Layer 11 of a small transformer language model trained on English Wikipedia (14 layers, counted from 0, width 96).
Take only the direct path to the model's output, skipping the later layers: a vector added to the residual stream pushes a token's score in proportion to its dot product with that token's output vector.

Output vectors of the tokens that the questions are about. A number n stands for n times 0.017.
"ivers": 3 -18 7 -12 38 -15 -52 40 35 30 63 38 3 -43 -43 -62 -55 -46 -46 -14 -27 13 39 45 22 -25 -43 -37 43 -39 2 1 18 0 9 12 -45 7 12 13 -23 23 -19 9 40 0 20 -3 -21 30 -7 15 -46 -47 -6 11 -30 -8 42 -44 -45 -20 22 -44 7 42 20 -27 -22 -56 0 4 -41 -17 16 -8 34 46 38 10 52 91 21 -8 -1 21 -31 -8 -10 54 -32 45 2 17 6 11
"ied": -7 10 51 -46 -6 7 -18 -17 78 -4 45 38 -6 -66 -41 -56 -22 49 24 -25 25 9 5 24 22 -32 -36 -42 47 -6 21 16 11 -4 6 65 1 42 30 -56 -8 -44 -46 -9 -31 -6 31 30 -23 -11 -18 -53 26 30 -20 4 3 -43 4 18 34 -29 37 -27 17 -8 27 -40 -33 14 5 28 -14 -35 19 -32 -46 20 -9 11 -18 34 21 3 -29 26 1 15 -30 22 38 54 -7 -29 20 -25
"ember": 9 -3 -2 -37 -14 73 4 48 29 -1 -5 57 -52 7 -39 13 -21 22 5 -62 -9 28 57 78 65 -60 -25 -84 -18 -26 25 -20 -26 -26 6 97 -70 1 41 -52 -3 1 -70 -23 -10 -30 -1 -20 30 27 -26 -21 33 -43 -48 7 19 -2 -17 21 -6 -2 59 22 -5 32 -16 12 -47 -2 -75 78 33 -10 12 -71 24 74 -2 -32 -44 29 -22 -10 3 56 -35 -1 22 16 6 58 11 -1 1 -6
"ted": 23 -14 28 -64 -49 62 3 14 79 33 -6 46 -46 -87 -46 35 1 25 -35 -5 -16 -28 -27 14 -62 -66 -7 -63 29 28 -15 22 76 26 5 7 22 49 7 -52 -10 5 -39 42 -22 -37 59 15 -9 22 -10 -21 16 -10 -36 -15 -44 -10 69 -50 -2 -22 3 -61 11 25 64 25 23 -37 -34 23 23 21 7 -19 -17 45 0 22 -8 30 -5 5 -41 62 42 -46 -13 8 -7 37 -26 -23 32 -13
"ount": -11 32 57 26 -15 10 -66 -3 17 -25 9 28 -42 -14 -12 -49 14 -19 15 -38 -47 9 38 -4 29 -30 -50 -26 14 -23 19 43 12 -29 7 14 -1 10 56 4 19 1 4 7 -15 -28 32 -16 3 44 -23 39 -25 -74 -9 -11 11 -4 39 14 -53 -15 -11 19 -30 39 -34 -16 -27 -13 -38 24 8 -21 85 -53 -18 -1 22 9 -18 40 -10 -35 -23 36 35 -19 43 17 -4 17 50 -20 45 7
").": -10 12 14 -7 13 31 -36 7 3 -4 39 21 -34 -12 1 5 -52 14 3 2 -17 59 21 47 27 -60 -56 -43 1 -31 -18 23 15 -8 5 -12 -37 21 27 -22 -15 -21 -4 -14 -18 -52 25 6 -19 25 14 -16 11 -56 15 -9 -23 -28 1 23 11 -27 44 -39 -1 -14 1 -26 33 -12 -77 51 43 25 -10 -36 -44 -8 28 62 11 59 -32 13 -19 55 0 11 -28 44 32 -21 9 19 10 35
"ight": -36 73 -5 -45 -50 1 -12 -39 66 22 9 -14 9 -8 -24 -8 -56 -23 -19 -4 -16 10 2 48 -1 -7 -23 -51 63 -48 -32 16 32 -6 6 63 -49 8 30 27 19 34 -16 21 -12 3 -28 32 4 -14 -19 6 48 -9 -31 21 6 31 19 -27 -6 -42 36 6 5 39 42 11 -44 -51 -35 15 -39 4 -15 16 -10 14 1 1 -19 55 -60 -9 -19 -13 3 36 7 5 -7 4 16 -6 49 11
"se": 12 1 -35 -42 -3 -15 19 43 70 14 -21 41 -14 -75 17 -30 5 -5 32 -32 10 56 21 -19 51 -13 3 -12 26 31 20 11 1 -33 3 11 -20 -25 9 -34 -14 -13 -36 -9 23 -16 15 -15 40 81 -57 -45 -17 -13 27 5 -10 -7 53 1 12 34 -6 -13 9 36 11 -39 -32 -8 -7 49 58 27 57 9 -38 37 4 -49 -15 23 -11 -13 18 -6 -69 -19 -25 -21 -55 -22 3 0 -2 -11
" ==": 42 -43 -46 -1 39 -5 -3 -23 2 -52 74 38 -39 -35 0 -38 -43 20 -8 -53 -15 -28 0 3 13 4 -58 -35 47 -2 24 18 -13 -27 5 46 -69 -6 11 -47 31 22 9 41 -21 -43 48 3 1 23 -14 -44 16 -51 -21 -17 -14 -9 -1 34 -15 -4 21 -20 -24 -22 -4 -45 30 -35 -82 11 24 48 42 11 7 22 42 79 -20 47 -6 42 -8 56 41 21 -45 5 -24 6 33 6 39 34
"ay": -25 -5 -15 -5 -4 -31 -64 -12 57 -9 -13 21 22 13 -10 -47 -17 8 14 38 -3 8 56 7 15 -26 -22 -60 -7 -20 2 51 -9 -15 1 50 -12 0 39 -6 27 42 -24 -7 15 8 -20 -37 -14 15 -1 16 11 -4 4 42 -23 -35 1 2 29 8 8 5 -4 23 29 -29 -28 -56 7 5 3 17 -29 8 -28 2 -2 -40 -37 37 0 21 -8 10 -33 6 42 6 -3 4 -9 1 7 49
":": 3 12 -27 32 -28 12 14 -8 16 -5 21 0 -12 -38 5 4 -8 -18 6 1 -3 -26 -11 -26 15 28 26 0 4 -12 -38 20 -8 -2 -1 4 -14 -21 20 -26 -21 12 -40 -6 50 18 12 23 -16 -5 29 -25 -6 16 -2 2 -33 19 -4 -9 -4 -56 19 23 -16 2 11 18 9 6 9 -12 15 -13 -10 -22 12 40 24 54 -1 11 -13 21 -2 6 -18 2 -43 8 27 -26 -15 -20 6 18
"\".": 13 25 57 -40 0 44 -14 19 3 -19 2 14 -23 -34 -1 -35 -32 -25 -2 -27 -57 37 -13 35 21 -5 -16 -47 14 -30 -5 2 22 6 7 41 -53 8 41 -27 34 -23 11 6 26 -62 32 -2 27 10 27 -10 18 -69 27 3 -32 0 56 -15 -22 -23 14 4 -32 -1 2 -37 -1 -1 -46 15 46 28 -31 -35 -20 8 24 71 0 10 -30 33 11 9 -18 -4 -12 34 -22 -45 8 40 -1 54
" have": 45 6 25 -6 1 35 -42 15 15 -18 -16 45 -4 -23 19 -27 -49 -5 3 -55 -47 7 -14 18 10 -20 -10 -9 28 23 -48 0 -17 -13 9 24 -7 33 12 -13 -11 7 4 -3 -26 0 18 -15 -38 -18 20 -14 7 11 16 -14 14 -27 51 -9 -13 -27 56 -9 27 24 10 -32 16 -5 -31 7 -1 41 34 -5 -5 34 16 41 -33 51 -14 -2 -42 -13 -45 13 -45 13 7 -22 -2 13 -9 50
"ash": -16 -29 -11 -12 -16 10 -44 -11 28 6 -21 28 12 9 -31 -11 -15 -9 33 -14 -40 32 26 22 -2 17 -6 -68 48 -17 -16 15 8 1 3 25 14 11 30 13 24 23 32 15 28 -15 12 -5 -42 -11 -43 -3 -54 -7 21 27 0 3 37 3 -42 -20 25 14 18 21 5 8 -18 -28 -35 7 -13 30 4 -18 1 18 -2 20 37 -21 -16 -3 -42 10 -3 0 19 -6 -52 36 -21 10 7 3
"ric": 21 3 51 -22 -41 50 -20 41 -51 22 -1 61 -12 -35 -24 -34 1 14 50 0 16 -18 5 -20 -28 -22 -30 -38 29 -56 67 31 31 -24 4 38 -36 -24 40 7 -21 -29 -30 -8 -37 26 54 -37 -4 24 -20 -3 -14 -19 30 -13 -3 -18 16 13 43 20 9 -45 -9 10 -14 -9 34 -55 0 24 -41 58 13 -15 -9 43 47 35 16 50 -25 -31 -41 6 40 -57 -29 4 -48 2 -17 3 -7 43
"t": -5 -22 -10 -25 -54 41 26 10 27 53 -21 34 18 -7 5 37 -12 17 -50 -5 -24 24 -15 12 -16 -59 -6 -31 52 33 -6 23 19 -21 -2 11 11 12 -62 -13 11 -29 24 68 32 0 25 -29 -21 27 -17 21 36 -14 -24 -18 -6 38 6 1 18 -47 -23 -43 3 -35 -13 28 34 -6 -1 -28 22 13 -43 -9 23 27 -4 -16 24 -9 5 3 -5 -6 18 -17 2 -47 -18 32 3 -19 20 -19
"ays": -24 -2 17 8 41 -22 -92 -11 89 -66 25 37 -13 -31 -10 -31 -47 -7 10 -3 -4 2 21 -21 28 -54 -18 -56 32 -22 0 38 -40 0 8 67 -2 1 12 -31 -4 42 -24 13 18 -2 17 -46 -12 22 -8 -5 2 -7 27 43 -55 -36 56 5 18 -2 43 -13 -5 31 37 -9 -21 -62 13 -7 -39 24 -39 -12 -19 43 -16 10 -6 41 -16 13 -47 27 -10 -3 21 16 12 27 -32 23 18 70
"iversity": 24 -8 49 2 -63 -6 7 0 -5 -3 65 20 2 -37 -40 -32 -10 -9 -34 -63 -18 -9 48 29 13 -20 1 -81 58 0 -5 17 42 3 10 85 -44 -25 9 -50 -39 -16 -52 17 26 20 76 -21 -5 52 -28 -31 -30 -41 -15 -13 -26 14 30 36 -74 -31 -6 -66 -9 49 0 35 -29 -26 -7 -22 28 30 10 -18 5 50 20 45 -52 83 -12 -39 7 40 -39 18 -26 27 27 34 26 31 1 16
" she": 23 -31 47 -20 1 27 -8 16 26 2 -12 -12 -3 -68 1 -28 -5 -18 -28 -4 -64 2 -2 3 36 1 25 2 11 10 -21 24 -11 -10 8 59 -8 17 34 1 -13 -8 -7 14 -13 0 21 20 -28 -22 3 -15 9 -5 15 -47 -44 -62 60 16 -16 9 31 -32 -12 40 5 -2 -6 -31 -22 31 32 51 13 -10 -31 -7 -11 15 9 19 -28 -15 -37 27 -3 20 33 -10 -2 -19 16 8 12 3

Output weights of attention head 1. The head adds the sum of these rows, row i times number i of z. A number n stands for n times 0.0053.
o0: -21 -15 -57 27 -7 -38 14 31 -28 9 6 20 21 -12 0 23 14 24 38 11 41 -3 32 -34 33 8 -19 -39 23 -16 13 -27 -36 46 -4 -8 20 -20 -49 7 -12 46 32 51 -56 29 -14 3 -18 -31 -29 -15 -18 -21 -20 80 58 7 -44 -46 -41 24 19 34 -5 24 7 2 14 18 0 68 -9 23 46 -22 -12 9 55 -7 1 -30 -22 -53 43 -29 77 1 -14 -15 -25 -21 2 -40 -3 -20
o1: 17 -2 -15 9 -10 22 8 3 24 -16 9 -36 -1 9 26 -5 -5 -47 -3 57 -2 21 -48 -9 31 -16 24 18 -21 -20 23 -4 -9 -43 17 16 9 -5 -1 30 31 51 31 -30 -17 51 47 -14 -1 -23 47 -3 -3 53 -16 -26 -24 21 -37 -6 10 -1 -19 14 -6 -10 4 -28 8 10 41 -12 -33 25 7 -11 -5 5 13 -1 -61 5 16 -57 19 -14 -1 -15 -24 -30 21 11 27 3 6 -20
o2: 2 -17 7 4 -16 -4 52 26 10 38 7 0 -41 4 -29 -9 -37 26 43 40 -2 62 -27 19 13 -10 1 -70 28 22 2 -14 0 2 56 43 11 35 9 2 -4 22 -39 -27 -26 -14 -31 -16 -24 -70 10 5 0 15 33 -64 13 8 -19 -23 -59 21 30 11 19 48 -8 -14 -15 -7 48 -28 17 2 3 30 8 35 -24 28 -15 -26 -20 -18 -27 14 -21 -6 -7 30 -28 2 -16 -21 11 -2
o3: -40 -45 29 24 -29 -13 -1 27 22 20 -20 -49 78 -8 -14 -21 -12 -14 32 3 -54 -27 20 39 63 -13 -19 52 8 57 24 37 -20 -57 -14 -20 5 14 16 -6 31 -49 41 46 -2 37 -52 2 3 -11 35 -41 -5 2 1 -15 -26 20 14 -15 -17 -5 28 10 8 -22 33 -18 19 -41 -54 -33 10 33 41 -15 -40 3 39 -8 53 -2 27 46 12 -27 -16 -9 16 36 -20 58 9 14 0 15
o4: 59 4 -57 -36 -35 -7 37 -3 -7 25 30 -39 -10 4 35 -20 40 24 -15 6 -2 26 21 49 33 -17 -47 -16 -55 -11 -4 -5 -23 -13 -34 -35 -15 13 -31 -13 15 53 -7 -11 -39 -13 0 -14 -32 18 -5 -21 8 7 -7 -13 7 0 -35 20 -12 6 -40 -8 25 -21 -10 9 54 13 20 45 60 -13 -29 2 26 -42 1 12 13 5 -6 -5 24 30 -45 25 14 0 25 27 17 -12 2 9
o5: 5 5 25 -13 -17 26 -18 32 26 30 -18 0 -76 16 7 31 -39 -1 -9 -25 32 3 14 8 7 18 -29 -59 36 -11 51 -16 34 25 -37 -55 25 -26 -1 0 -5 -35 16 7 7 -5 1 -7 -23 -25 12 8 -31 -6 -25 -4 0 21 -27 31 -34 9 -31 20 19 -20 37 1 -15 17 16 -33 -33 25 41 12 -35 7 -32 -57 -8 3 -38 -5 42 16 18 -29 9 -18 -38 -13 -8 -12 44 -27
o6: -44 28 7 35 -1 10 -31 8 -6 3 17 -4 30 -12 12 17 1 1 -5 2 29 48 -38 -24 16 -35 -22 23 10 2 28 -25 11 2 -16 36 10 37 -27 3 -26 2 -10 25 -48 73 -22 28 25 -25 21 -7 -13 32 -27 43 -41 28 7 -7 -30 -15 -3 -17 50 19 -1 -22 -15 11 -13 -10 -10 12 -41 -27 -39 23 -3 -5 -22 16 -22 21 14 8 7 -3 5 4 49 -15 -25 17 -27 36
o7: 27 10 11 -34 -8 16 -15 30 11 -62 21 2 -16 -12 -53 21 6 -24 -1 -2 4 -4 -22 -14 3 26 17 -1 -14 -14 -27 18 14 -9 36 4 5 0 5 -37 49 -45 15 -15 0 32 8 -15 -31 12 -22 37 14 -17 10 27 -5 -51 2 31 9 -9 13 -7 49 24 14 -26 24 -16 -33 -33 -41 -23 11 -3 14 -29 44 12 43 -26 4 -1 10 39 6 -43 -1 -6 4 2 4 0 58 33
o8: 1 -26 16 11 2 -6 -21 -26 55 -38 -27 37 50 -17 -34 -11 -21 -30 17 -6 -6 -13 0 -11 16 -4 15 2 -6 -11 32 8 -36 1 -20 3 3 19 -31 -5 0 -3 -72 -2 -8 -12 -4 0 22 -2 -12 -25 -18 11 -29 -27 -39 0 -9 -10 20 -5 36 -12 -17 24 0 1 -25 -24 18 -8 9 50 6 6 15 49 24 -20 -10 -5 31 39 37 11 -6 -2 -27 41 -16 39 -10 -62 -19 20
o9: 46 -53 0 9 6 30 7 -12 -25 9 26 -2 -30 3 72 -44 -56 52 -16 32 13 -17 -15 3 -57 -27 -13 -57 22 -41 -19 26 21 -63 -65 -2 -41 0 38 -71 -8 13 -15 0 27 33 1 22 -1 11 -22 -25 24 -33 -42 -9 26 19 -48 43 -45 3 -27 -18 -23 10 16 -19 -46 2 -63 -28 13 -60 15 39 -13 45 65 16 35 -1 -28 -32 45 23 30 3 30 74 -28 39 27 11 0 6
o10: 39 9 75 -6 14 -4 2 -37 11 61 5 -8 29 44 5 54 -8 -17 -26 -46 17 -16 31 18 -20 -35 -30 -17 -44 -4 26 -39 -27 0 27 -20 16 -2 5 9 2 -14 18 6 15 36 -68 -30 -39 -22 -30 -43 -33 4 -17 0 -10 -25 18 19 29 5 -21 -19 22 -14 -29 24 8 -51 20 -35 -4 25 13 0 3 28 -37 -7 -9 2 19 7 17 21 6 9 -8 -2 5 -26 25 4 16 -9
o11: 24 -37 -38 -7 -44 23 8 4 -7 -27 32 -2 -30 2 -57 -18 -22 -28 -13 57 -28 -13 40 -23 18 -3 -27 -7 -15 -14 12 24 19 -11 -14 -13 5 -38 11 22 -6 50 -14 25 38 56 -18 33 27 11 11 -17 -14 28 2 41 -3 34 -12 -45 33 26 8 7 40 -3 2 -28 -11 -42 -5 -15 -12 -33 28 -7 29 -4 -24 -13 -36 11 22 -26 -8 66 -7 -2 31 -10 10 0 -8 -33 4 -32
o12: -20 -35 -3 16 0 70 18 -33 -22 7 -15 -9 35 15 42 28 -4 -12 -4 63 35 2 -33 5 -16 26 -49 -65 3 36 -32 13 10 17 54 -37 -41 -3 8 -40 -14 42 -36 28 20 -35 12 -6 5 -2 3 -16 0 15 -21 -7 -21 6 -7 -22 -50 -58 -8 6 -29 28 -29 18 3 48 -23 19 -26 -7 34 38 9 8 50 -28 -14 -18 -47 10 7 26 -1 10 -8 -15 -22 9 -1 30 -13 -1
o13: -2 -34 31 -8 -5 14 -8 74 0 8 -14 -20 18 38 -33 13 -33 21 37 -11 12 14 12 47 -4 -29 62 9 29 -10 -37 21 -5 9 29 35 8 15 -39 62 33 9 -46 34 -8 44 -14 -39 -2 -53 -1 -11 29 -6 0 -5 -33 30 -9 -3 20 13 1 -28 -1 11 37 -12 -9 -7 32 29 31 17 9 -5 -40 22 -22 -48 -39 19 -8 -66 -53 7 -56 83 50 -17 2 -29 3 -52 -7 -40
o14: -14 28 63 28 -39 -10 -20 -12 -39 -15 -8 -2 -6 -37 58 -8 1 36 34 2 36 49 1 16 4 -28 -1 -8 60 34 28 5 -6 -24 4 -27 19 16 1 45 -47 30 -37 13 -8 -60 -30 7 2 -16 2 -59 10 9 41 -1 -3 -37 20 -33 17 -12 20 -27 -17 -4 3 -55 -32 11 1 29 -33 -29 24 4 -38 -14 30 -9 -35 -55 -12 19 10 46 16 32 11 15 17 13 4 -37 14 -22
o15: 44 8 -12 -54 -8 -39 12 -50 -14 -25 23 1 48 32 -27 4 29 4 -29 -15 29 13 -40 -2 -9 17 19 -2 -33 -20 -3 0 -2 -4 5 42 -1 -26 21 3 30 23 -38 53 9 -37 -30 38 23 59 14 45 -18 28 15 7 -18 6 -37 17 43 9 22 15 17 0 -33 66 -6 -27 -4 -25 5 41 -20 -47 -66 7 -69 16 9 -35 32 12 4 2 3 -8 37 -55 -13 31 15 -7 -33 23
o16: 18 -62 -33 14 -25 24 24 29 -11 18 26 19 21 -11 22 26 -19 -8 15 20 -66 21 -14 33 32 -4 -2 33 13 -21 -37 -7 -30 16 37 32 -34 -8 36 30 7 7 -19 11 -38 -9 46 -6 -8 -43 -51 19 21 39 34 -40 -17 4 39 -4 -36 -38 -23 12 35 -44 16 29 -3 35 12 -23 2 -19 -13 -18 -62 -50 -16 38 -19 29 -23 -9 0 17 -11 -22 -45 54 27 -30 20 -40 -1 8
o17: 15 -16 21 28 33 -11 28 -15 -41 44 46 22 27 12 -9 32 -21 21 -22 -16 -7 1 -27 -47 15 37 -20 4 -27 6 15 -3 -30 32 56 11 6 6 -59 10 -21 29 -4 -37 29 -17 -21 -21 -3 -18 19 -26 -17 19 -32 -56 -22 -10 -10 7 25 -28 37 -10 -11 19 11 -26 15 -20 -34 15 13 -1 21 -20 15 -19 -15 33 38 -6 -23 -13 51 54 -18 31 -4 11 19 -42 7 -24 -34 -23
o18: 21 35 9 3 -10 18 0 12 39 3 39 12 -9 16 -52 49 -13 5 -19 34 34 4 14 14 -29 21 -23 20 -7 -18 -4 -6 30 -10 28 -56 -5 -8 19 35 -34 30 -7 4 1 -18 -8 -16 -28 -4 -11 34 -25 -1 0 12 18 -13 -11 42 6 -22 -5 -45 54 13 -16 -59 18 22 -24 11 -23 16 -22 33 -38 -3 29 8 -10 -10 -18 9 7 -10 21 36 -20 -17 14 -18 -7 -8 17 9
o19: 14 -30 15 -11 -13 0 42 2 -8 -30 -17 -15 -45 15 -7 -37 -7 37 -35 28 3 8 -26 45 23 29 -2 -2 15 -1 -11 29 29 -51 -19 -7 10 21 -20 -26 1 -31 -7 32 -7 -31 28 -39 -6 -17 19 -16 23 -19 -4 11 3 28 -15 20 16 8 -7 -4 -4 23 21 11 13 18 -6 -25 20 51 -1 -37 9 13 41 32 -67 67 26 -14 -11 -29 16 -37 -46 24 -7 -29 -3 -34 30 -15
o20: -22 -25 12 0 16 13 -22 28 -4 -23 30 -2 39 -18 28 9 -16 1 -8 20 -30 -15 36 -6 -64 20 33 -29 -3 -10 18 17 10 13 -2 -16 28 -1 -2 7 -19 13 14 1 -25 17 -34 -25 -6 23 22 -30 36 35 -33 -40 13 -2 29 -20 -39 -1 6 12 35 6 -19 -1 -44 -14 25 11 -22 46 0 2 -1 27 -19 -11 11 21 -18 -41 -29 -8 28 21 -21 7 9 15 24 12 35 -2
o21: 6 30 -29 -4 -24 -38 -23 9 35 -37 41 62 62 -26 6 33 8 -17 0 -18 37 4 -16 -4 16 -13 47 29 -8 28 9 9 20 -24 -30 30 -7 -23 17 -31 -40 -6 19 -19 -48 -35 25 -16 3 29 2 -41 -17 63 14 13 -48 43 -33 -26 52 -16 15 6 -24 -21 -2 20 -20 -20 -56 7 -16 2 52 -26 -14 46 -48 9 19 -3 -25 10 35 -18 -15 18 -10 20 29 -1 6 9 3 0
o22: 3 25 -19 14 10 -19 -17 16 44 7 27 18 25 -17 12 -22 -18 -10 -34 2 -58 -40 -51 -7 -29 -33 -50 46 -31 -18 52 -4 -29 37 5 29 27 -3 7 24 21 -31 -19 52 4 26 1 -16 -30 24 -21 0 -32 20 -9 -23 -18 -5 -41 14 33 6 22 -25 12 18 11 43 -5 -16 -34 -43 -5 15 -3 60 -43 21 23 -54 29 19 38 50 -71 -19 0 48 -17 -8 28 -23 3 -7 -10 -20
o23: -2 8 6 -38 40 9 -55 -10 1 3 10 -5 -68 -9 -34 3 5 32 28 -19 29 -22 -28 37 -7 -18 -39 20 -21 42 1 0 2 20 -11 15 -11 -15 -58 7 -12 -3 -37 -15 34 4 19 -1 -9 -39 -40 -5 12 18 52 25 44 -7 2 -6 12 -25 -5 -39 22 -26 -42 -20 40 4 37 -7 -22 -25 -36 -2 -29 25 49 12 -39 42 49 24 12 -7 -23 7 -16 26 29 17 18 -9 1 26
o24: 67 -6 29 8 -30 27 -4 8 32 41 -53 2 -26 -17 30 -38 22 -2 4 -10 7 36 -21 0 -8 -48 54 60 -35 -47 -2 13 38 22 20 -8 16 -3 1 -19 -35 37 16 -47 -41 6 27 4 -8 -13 30 -1 -12 44 -13 -6 6 -48 12 31 21 20 2 45 -23 50 50 46 -9 -48 -9 28 20 14 -23 5 -10 12 -35 -72 -2 -18 24 -37 -66 -11 -13 -49 -3 24 -33 -6 -49 -16 -23 -7
o25: 87 -5 22 15 -16 -4 -9 2 39 -37 -7 32 5 -1 6 -40 28 10 10 32 37 -23 28 -55 9 -5 48 -5 28 15 14 -14 0 13 4 -27 27 8 -30 -25 -40 19 24 15 -25 -10 3 30 -46 12 -33 1 -8 -2 -49 -22 -3 -52 17 -41 35 -31 46 -33 5 41 -50 19 10 -26 29 12 -31 31 11 -44 -16 -4 -2 -29 18 10 29 22 21 -20 -21 -1 -41 5 35 26 48 4 6 33
o26: -10 41 21 -16 -29 -9 -23 -4 12 -37 -26 21 10 -12 60 58 26 -26 -36 -9 -4 9 -27 -26 -7 9 19 8 -22 36 -3 -14 -12 10 80 12 29 -18 7 20 17 13 44 -37 -5 21 -4 -28 -27 -2 32 -26 -1 -34 -7 -1 14 2 28 -11 -33 -54 61 27 2 -55 -5 -49 -3 37 3 47 -30 -2 29 12 -13 -20 -40 -57 -52 51 -94 55 41 35 21 -39 24 -16 -23 -8 -16 -7 -10 -17
o27: -6 26 0 22 -39 3 -38 -17 54 16 -1 -21 3 -7 6 -10 -25 2 -20 33 25 10 27 -28 21 26 -15 -22 -8 44 -18 7 -36 -17 24 -20 39 17 -1 -10 18 -37 10 -44 50 6 -7 -10 -28 54 0 51 -3 -14 49 23 -6 29 -6 14 6 -33 -16 6 15 -5 9 -39 -30 -9 38 -2 22 -7 -29 -49 -11 10 3 4 -6 -22 -20 -38 27 -28 19 10 -3 8 15 -34 -1 2 -27 46
o28: 37 -8 -33 -49 -17 7 22 -5 40 13 29 -49 1 17 -40 28 42 7 -16 41 -27 -39 19 -15 -3 9 21 -6 -10 3 32 8 11 -12 46 28 -13 -35 29 -60 -11 8 47 11 -36 19 -6 7 25 26 -33 -8 19 -5 13 -7 -52 20 2 -30 -41 33 -43 12 27 -15 -4 54 21 -1 36 -39 -19 -36 10 23 -21 9 -39 31 1 -29 6 13 11 0 -14 -35 6 -26 -29 62 -7 53 -13 -15
o29: 54 -16 -31 13 -2 -17 65 -21 34 5 17 -1 22 -22 -1 -1 21 49 29 -2 -8 -29 -24 -7 11 -14 5 3 37 -42 -36 33 47 -7 -85 12 -6 1 -11 2 8 15 -2 -33 3 -10 14 10 -23 -5 28 21 -20 -30 10 -30 -7 6 -8 15 -10 -12 1 -4 -22 -17 -1 39 10 -38 15 2 75 -8 -17 29 -7 2 22 12 -10 -22 1 -19 12 -3 8 19 6 -32 13 6 -4 30 31 21
o30: 52 0 41 -18 30 12 34 -43 -26 -16 -9 -32 -40 -1 -21 28 7 20 17 -33 41 7 -26 20 -4 -28 -25 -6 43 -12 -21 20 34 -17 0 -9 -6 -57 -22 15 20 -33 34 -23 -14 -20 -24 24 71 33 12 17 -24 -28 -21 2 32 -52 16 -1 -20 37 -23 -29 1 -7 -7 -6 -22 39 3 13 -48 -34 -8 22 -27 -11 -16 3 54 -2 -26 -4 2 -17 9 -13 25 46 -14 -22 10 60 4 -18
o31: 30 -2 -11 -19 3 -9 44 -14 -1 -34 47 19 17 -16 30 14 -3 26 26 23 -17 -12 -30 -5 -15 4 -13 2 58 -45 33 32 12 -20 12 -30 -23 -52 -8 24 -38 -5 -18 23 37 -21 4 -21 7 6 6 -13 -52 -21 -55 25 -18 -14 -14 -19 32 -38 34 38 -6 -49 36 9 4 34 -16 -28 34 -20 -45 -6 5 64 8 23 -33 -62 -43 14 -11 12 11 -22 -29 9 11 -8 -20 49 5 -44

Each question shows a token from some text and the vector z that the head gathered there. A number n stands for n times 0.033.

"t": 14 8 39 -26 -3 -5 -12 4 -26 -17 12 4 33 45 -32 -3 -6 49 -36 -17 -22 19 -7 -3 1 -43 25 19 10 -8 2 12
Pushed up most: "ember"

" it": -38 -26 -23 37 -5 10 4 12 -18 -38 -12 -29 -31 -1 -4 27 -42 0 33 1 -35 19 2 30 52 52 -18 -1 -22 27 16 -88
Pushed up most: " she"

" G": 5 5 -9 10 -2 -11 6 -11 -9 -2 8 -3 6 5 -1 -8 11 13 -20 5 11 -8 1 -11 3 -24 -2 -3 -9 -7 -9 -10
Which two tokens does it push up most, strongest first? " she", " have"

" Pro": 5 -1 -2 22 0 19 -7 5 -11 -1 8 9 3 -26 -28 4 -17 -7 -10 -37 -3 33 -2 -3 25 -19 -1 6 -10 16 -3 -15
Pushed up most: "ash"

" b": -10 7 23 -2 -4 1 8 -4 2 0 -13 3 -6 6 21 -9 -16 -9 3 5 -1 -1 1 -7 2 4 -33 -18 -25 -16 -7 14
Which of these tokens does it push down most? "t"

"E": 39 2 7 5 12 -1 16 -7 8 -12 24 19 -12 -11 -5 25 -15 5 24 25 -20 31 -9 -21 19 -1 -12 -11 -8 55 8 -1
Which of these tokens does it push down most? "\"."

"cess": 1 9 -5 12 5 21 -6 1 2 6 14 -5 -11 4 -7 2 -25 -14 -13 -33 -13 27 -5 -7 45 -1 7 9 10 26 -5 -11
Pushed up most: "se"

"re": -6 59 -10 28 -4 42 -10 12 -3 9 -33 -18 6 -19 -20 11 -22 1 -34 -2 2 23 -21 -11 -5 28 36 -22 -12 20 -9 -24
Which of these tokens does it push down most? ")."

" was": -7 2 5 6 5 -8 -22 6 41 55 33 25 23 -10 -14 -9 -20 -39 9 7 36 -9 -28 -9 14 10 -36 -4 -10 25 3 -5
Pushed up most: "iversity"

" had": -44 -17 -2 15 -15 20 -23 8 24 67 -14 -1 3 19 -21 -17 -9 1 -2 -7 26 9 -41 -2 -15 51 -35 -22 -33 12 -14 18
Pushed up most: "iversity"

" c": -7 -4 -18 -2 2 13 -15 16 -4 1 14 15 -21 2 -4 -9 -13 -1 14 0 4 10 -2 24 32 -31 -4 -2 -10 0 -12 -7
Pushed up most: "ric"

"T": 5 -1 -10 13 6 17 -10 -15 -17 -43 25 -13 -6 -3 -6 -29 -4 -25 -18 10 0 2 -27 -3 26 19 34 8 -38 -2 -4 -9
Pushed up most: " have"

" pro": 5 5 -16 3 2 38 -8 17 -14 -2 19 7 -22 9 -10 -1 -28 -6 -11 -23 -13 23 -19 3 50 -10 -3 14 2 31 4 -9
Pushed up most: "se"

"ing": -65 -11 11 25 -28 7 -18 2 6 45 8 17 14 22 -25 18 -33 18 -33 61 -9 -26 18 28 20 63 -16 23 -8 18 -8 -34
Pushed up most: "iversity"

"u": -29 8 -50 -10 -1 2 33 -4 -2 -10 -3 34 -11 -13 -13 -10 -24 29 17 52 -15 -2 17 -13 -15 -29 -24 -2 1 -4 16 -7
Which two tokens does it push up most, strongest first? " ==", ")."

" of": -4 -2 -3 15 11 -8 -26 -23 4 -4 10 -1 1 -14 -20 -3 -8 -2 14 -17 -3 2 9 29 30 -16 13 -12 2 -14 -14 -17
Pushed up most: "ay"

"c": -18 17 -46 4 -10 11 -12 27 -24 -13 -20 17 47 7 57 28 -37 38 -37 -7 -12 -15 31 -8 -14 44 28 10 -47 -28 11 -7
Pushed up most: "ount"

"2": 35 -26 36 12 -3 -8 8 -17 4 -9 -2 19 24 -11 -5 -1 -23 2 3 -16 13 4 9 8 4 -27 2 -13 -23 7 -26 32
Pushed up most: "ash"

"al": -6 -10 -2 20 -3 -1 -2 34 -5 1 -14 1 17 -28 -20 -14 7 0 -9 6 -11 6 13 1 -3 -38 28 -3 -9 -19 5 7
Which three tokens does it push up most, strongest first? "\".", " ==", ")."

",": 1 -25 -6 -6 3 -9 -25 -17 -19 6 1 6 -1 11 -3 15 -27 16 -10 -13 -13 13 9 26 23 -38 15 -11 -16 -16 -24 -11
Which two tokens does it push up most, strongest first? "ember", "ay"

"ec": 9 33 6 29 13 16 -7 21 -18 6 -22 0 13 -39 -18 -8 -2 -9 -10 -10 19 -2 -18 -11 5 -16 14 -22 -27 2 -11 -15
Pushed up most: "ount"

".": 24 -14 -30 43 18 -24 14 -16 -44 7 -33 11 -10 15 16 43 -17 9 33 -10 -2 -21 -7 39 -1 -12 3 12 -41 46 11 -31
Which of these tokens does it push down most? "ted"

" April": -9 -30 -1 34 22 -2 -14 -4 -14 -6 14 -4 -4 6 11 21 -30 14 20 -28 -14 10 31 5 24 -4 14 2 -7 2 -15 -24
Pushed up most: "ay"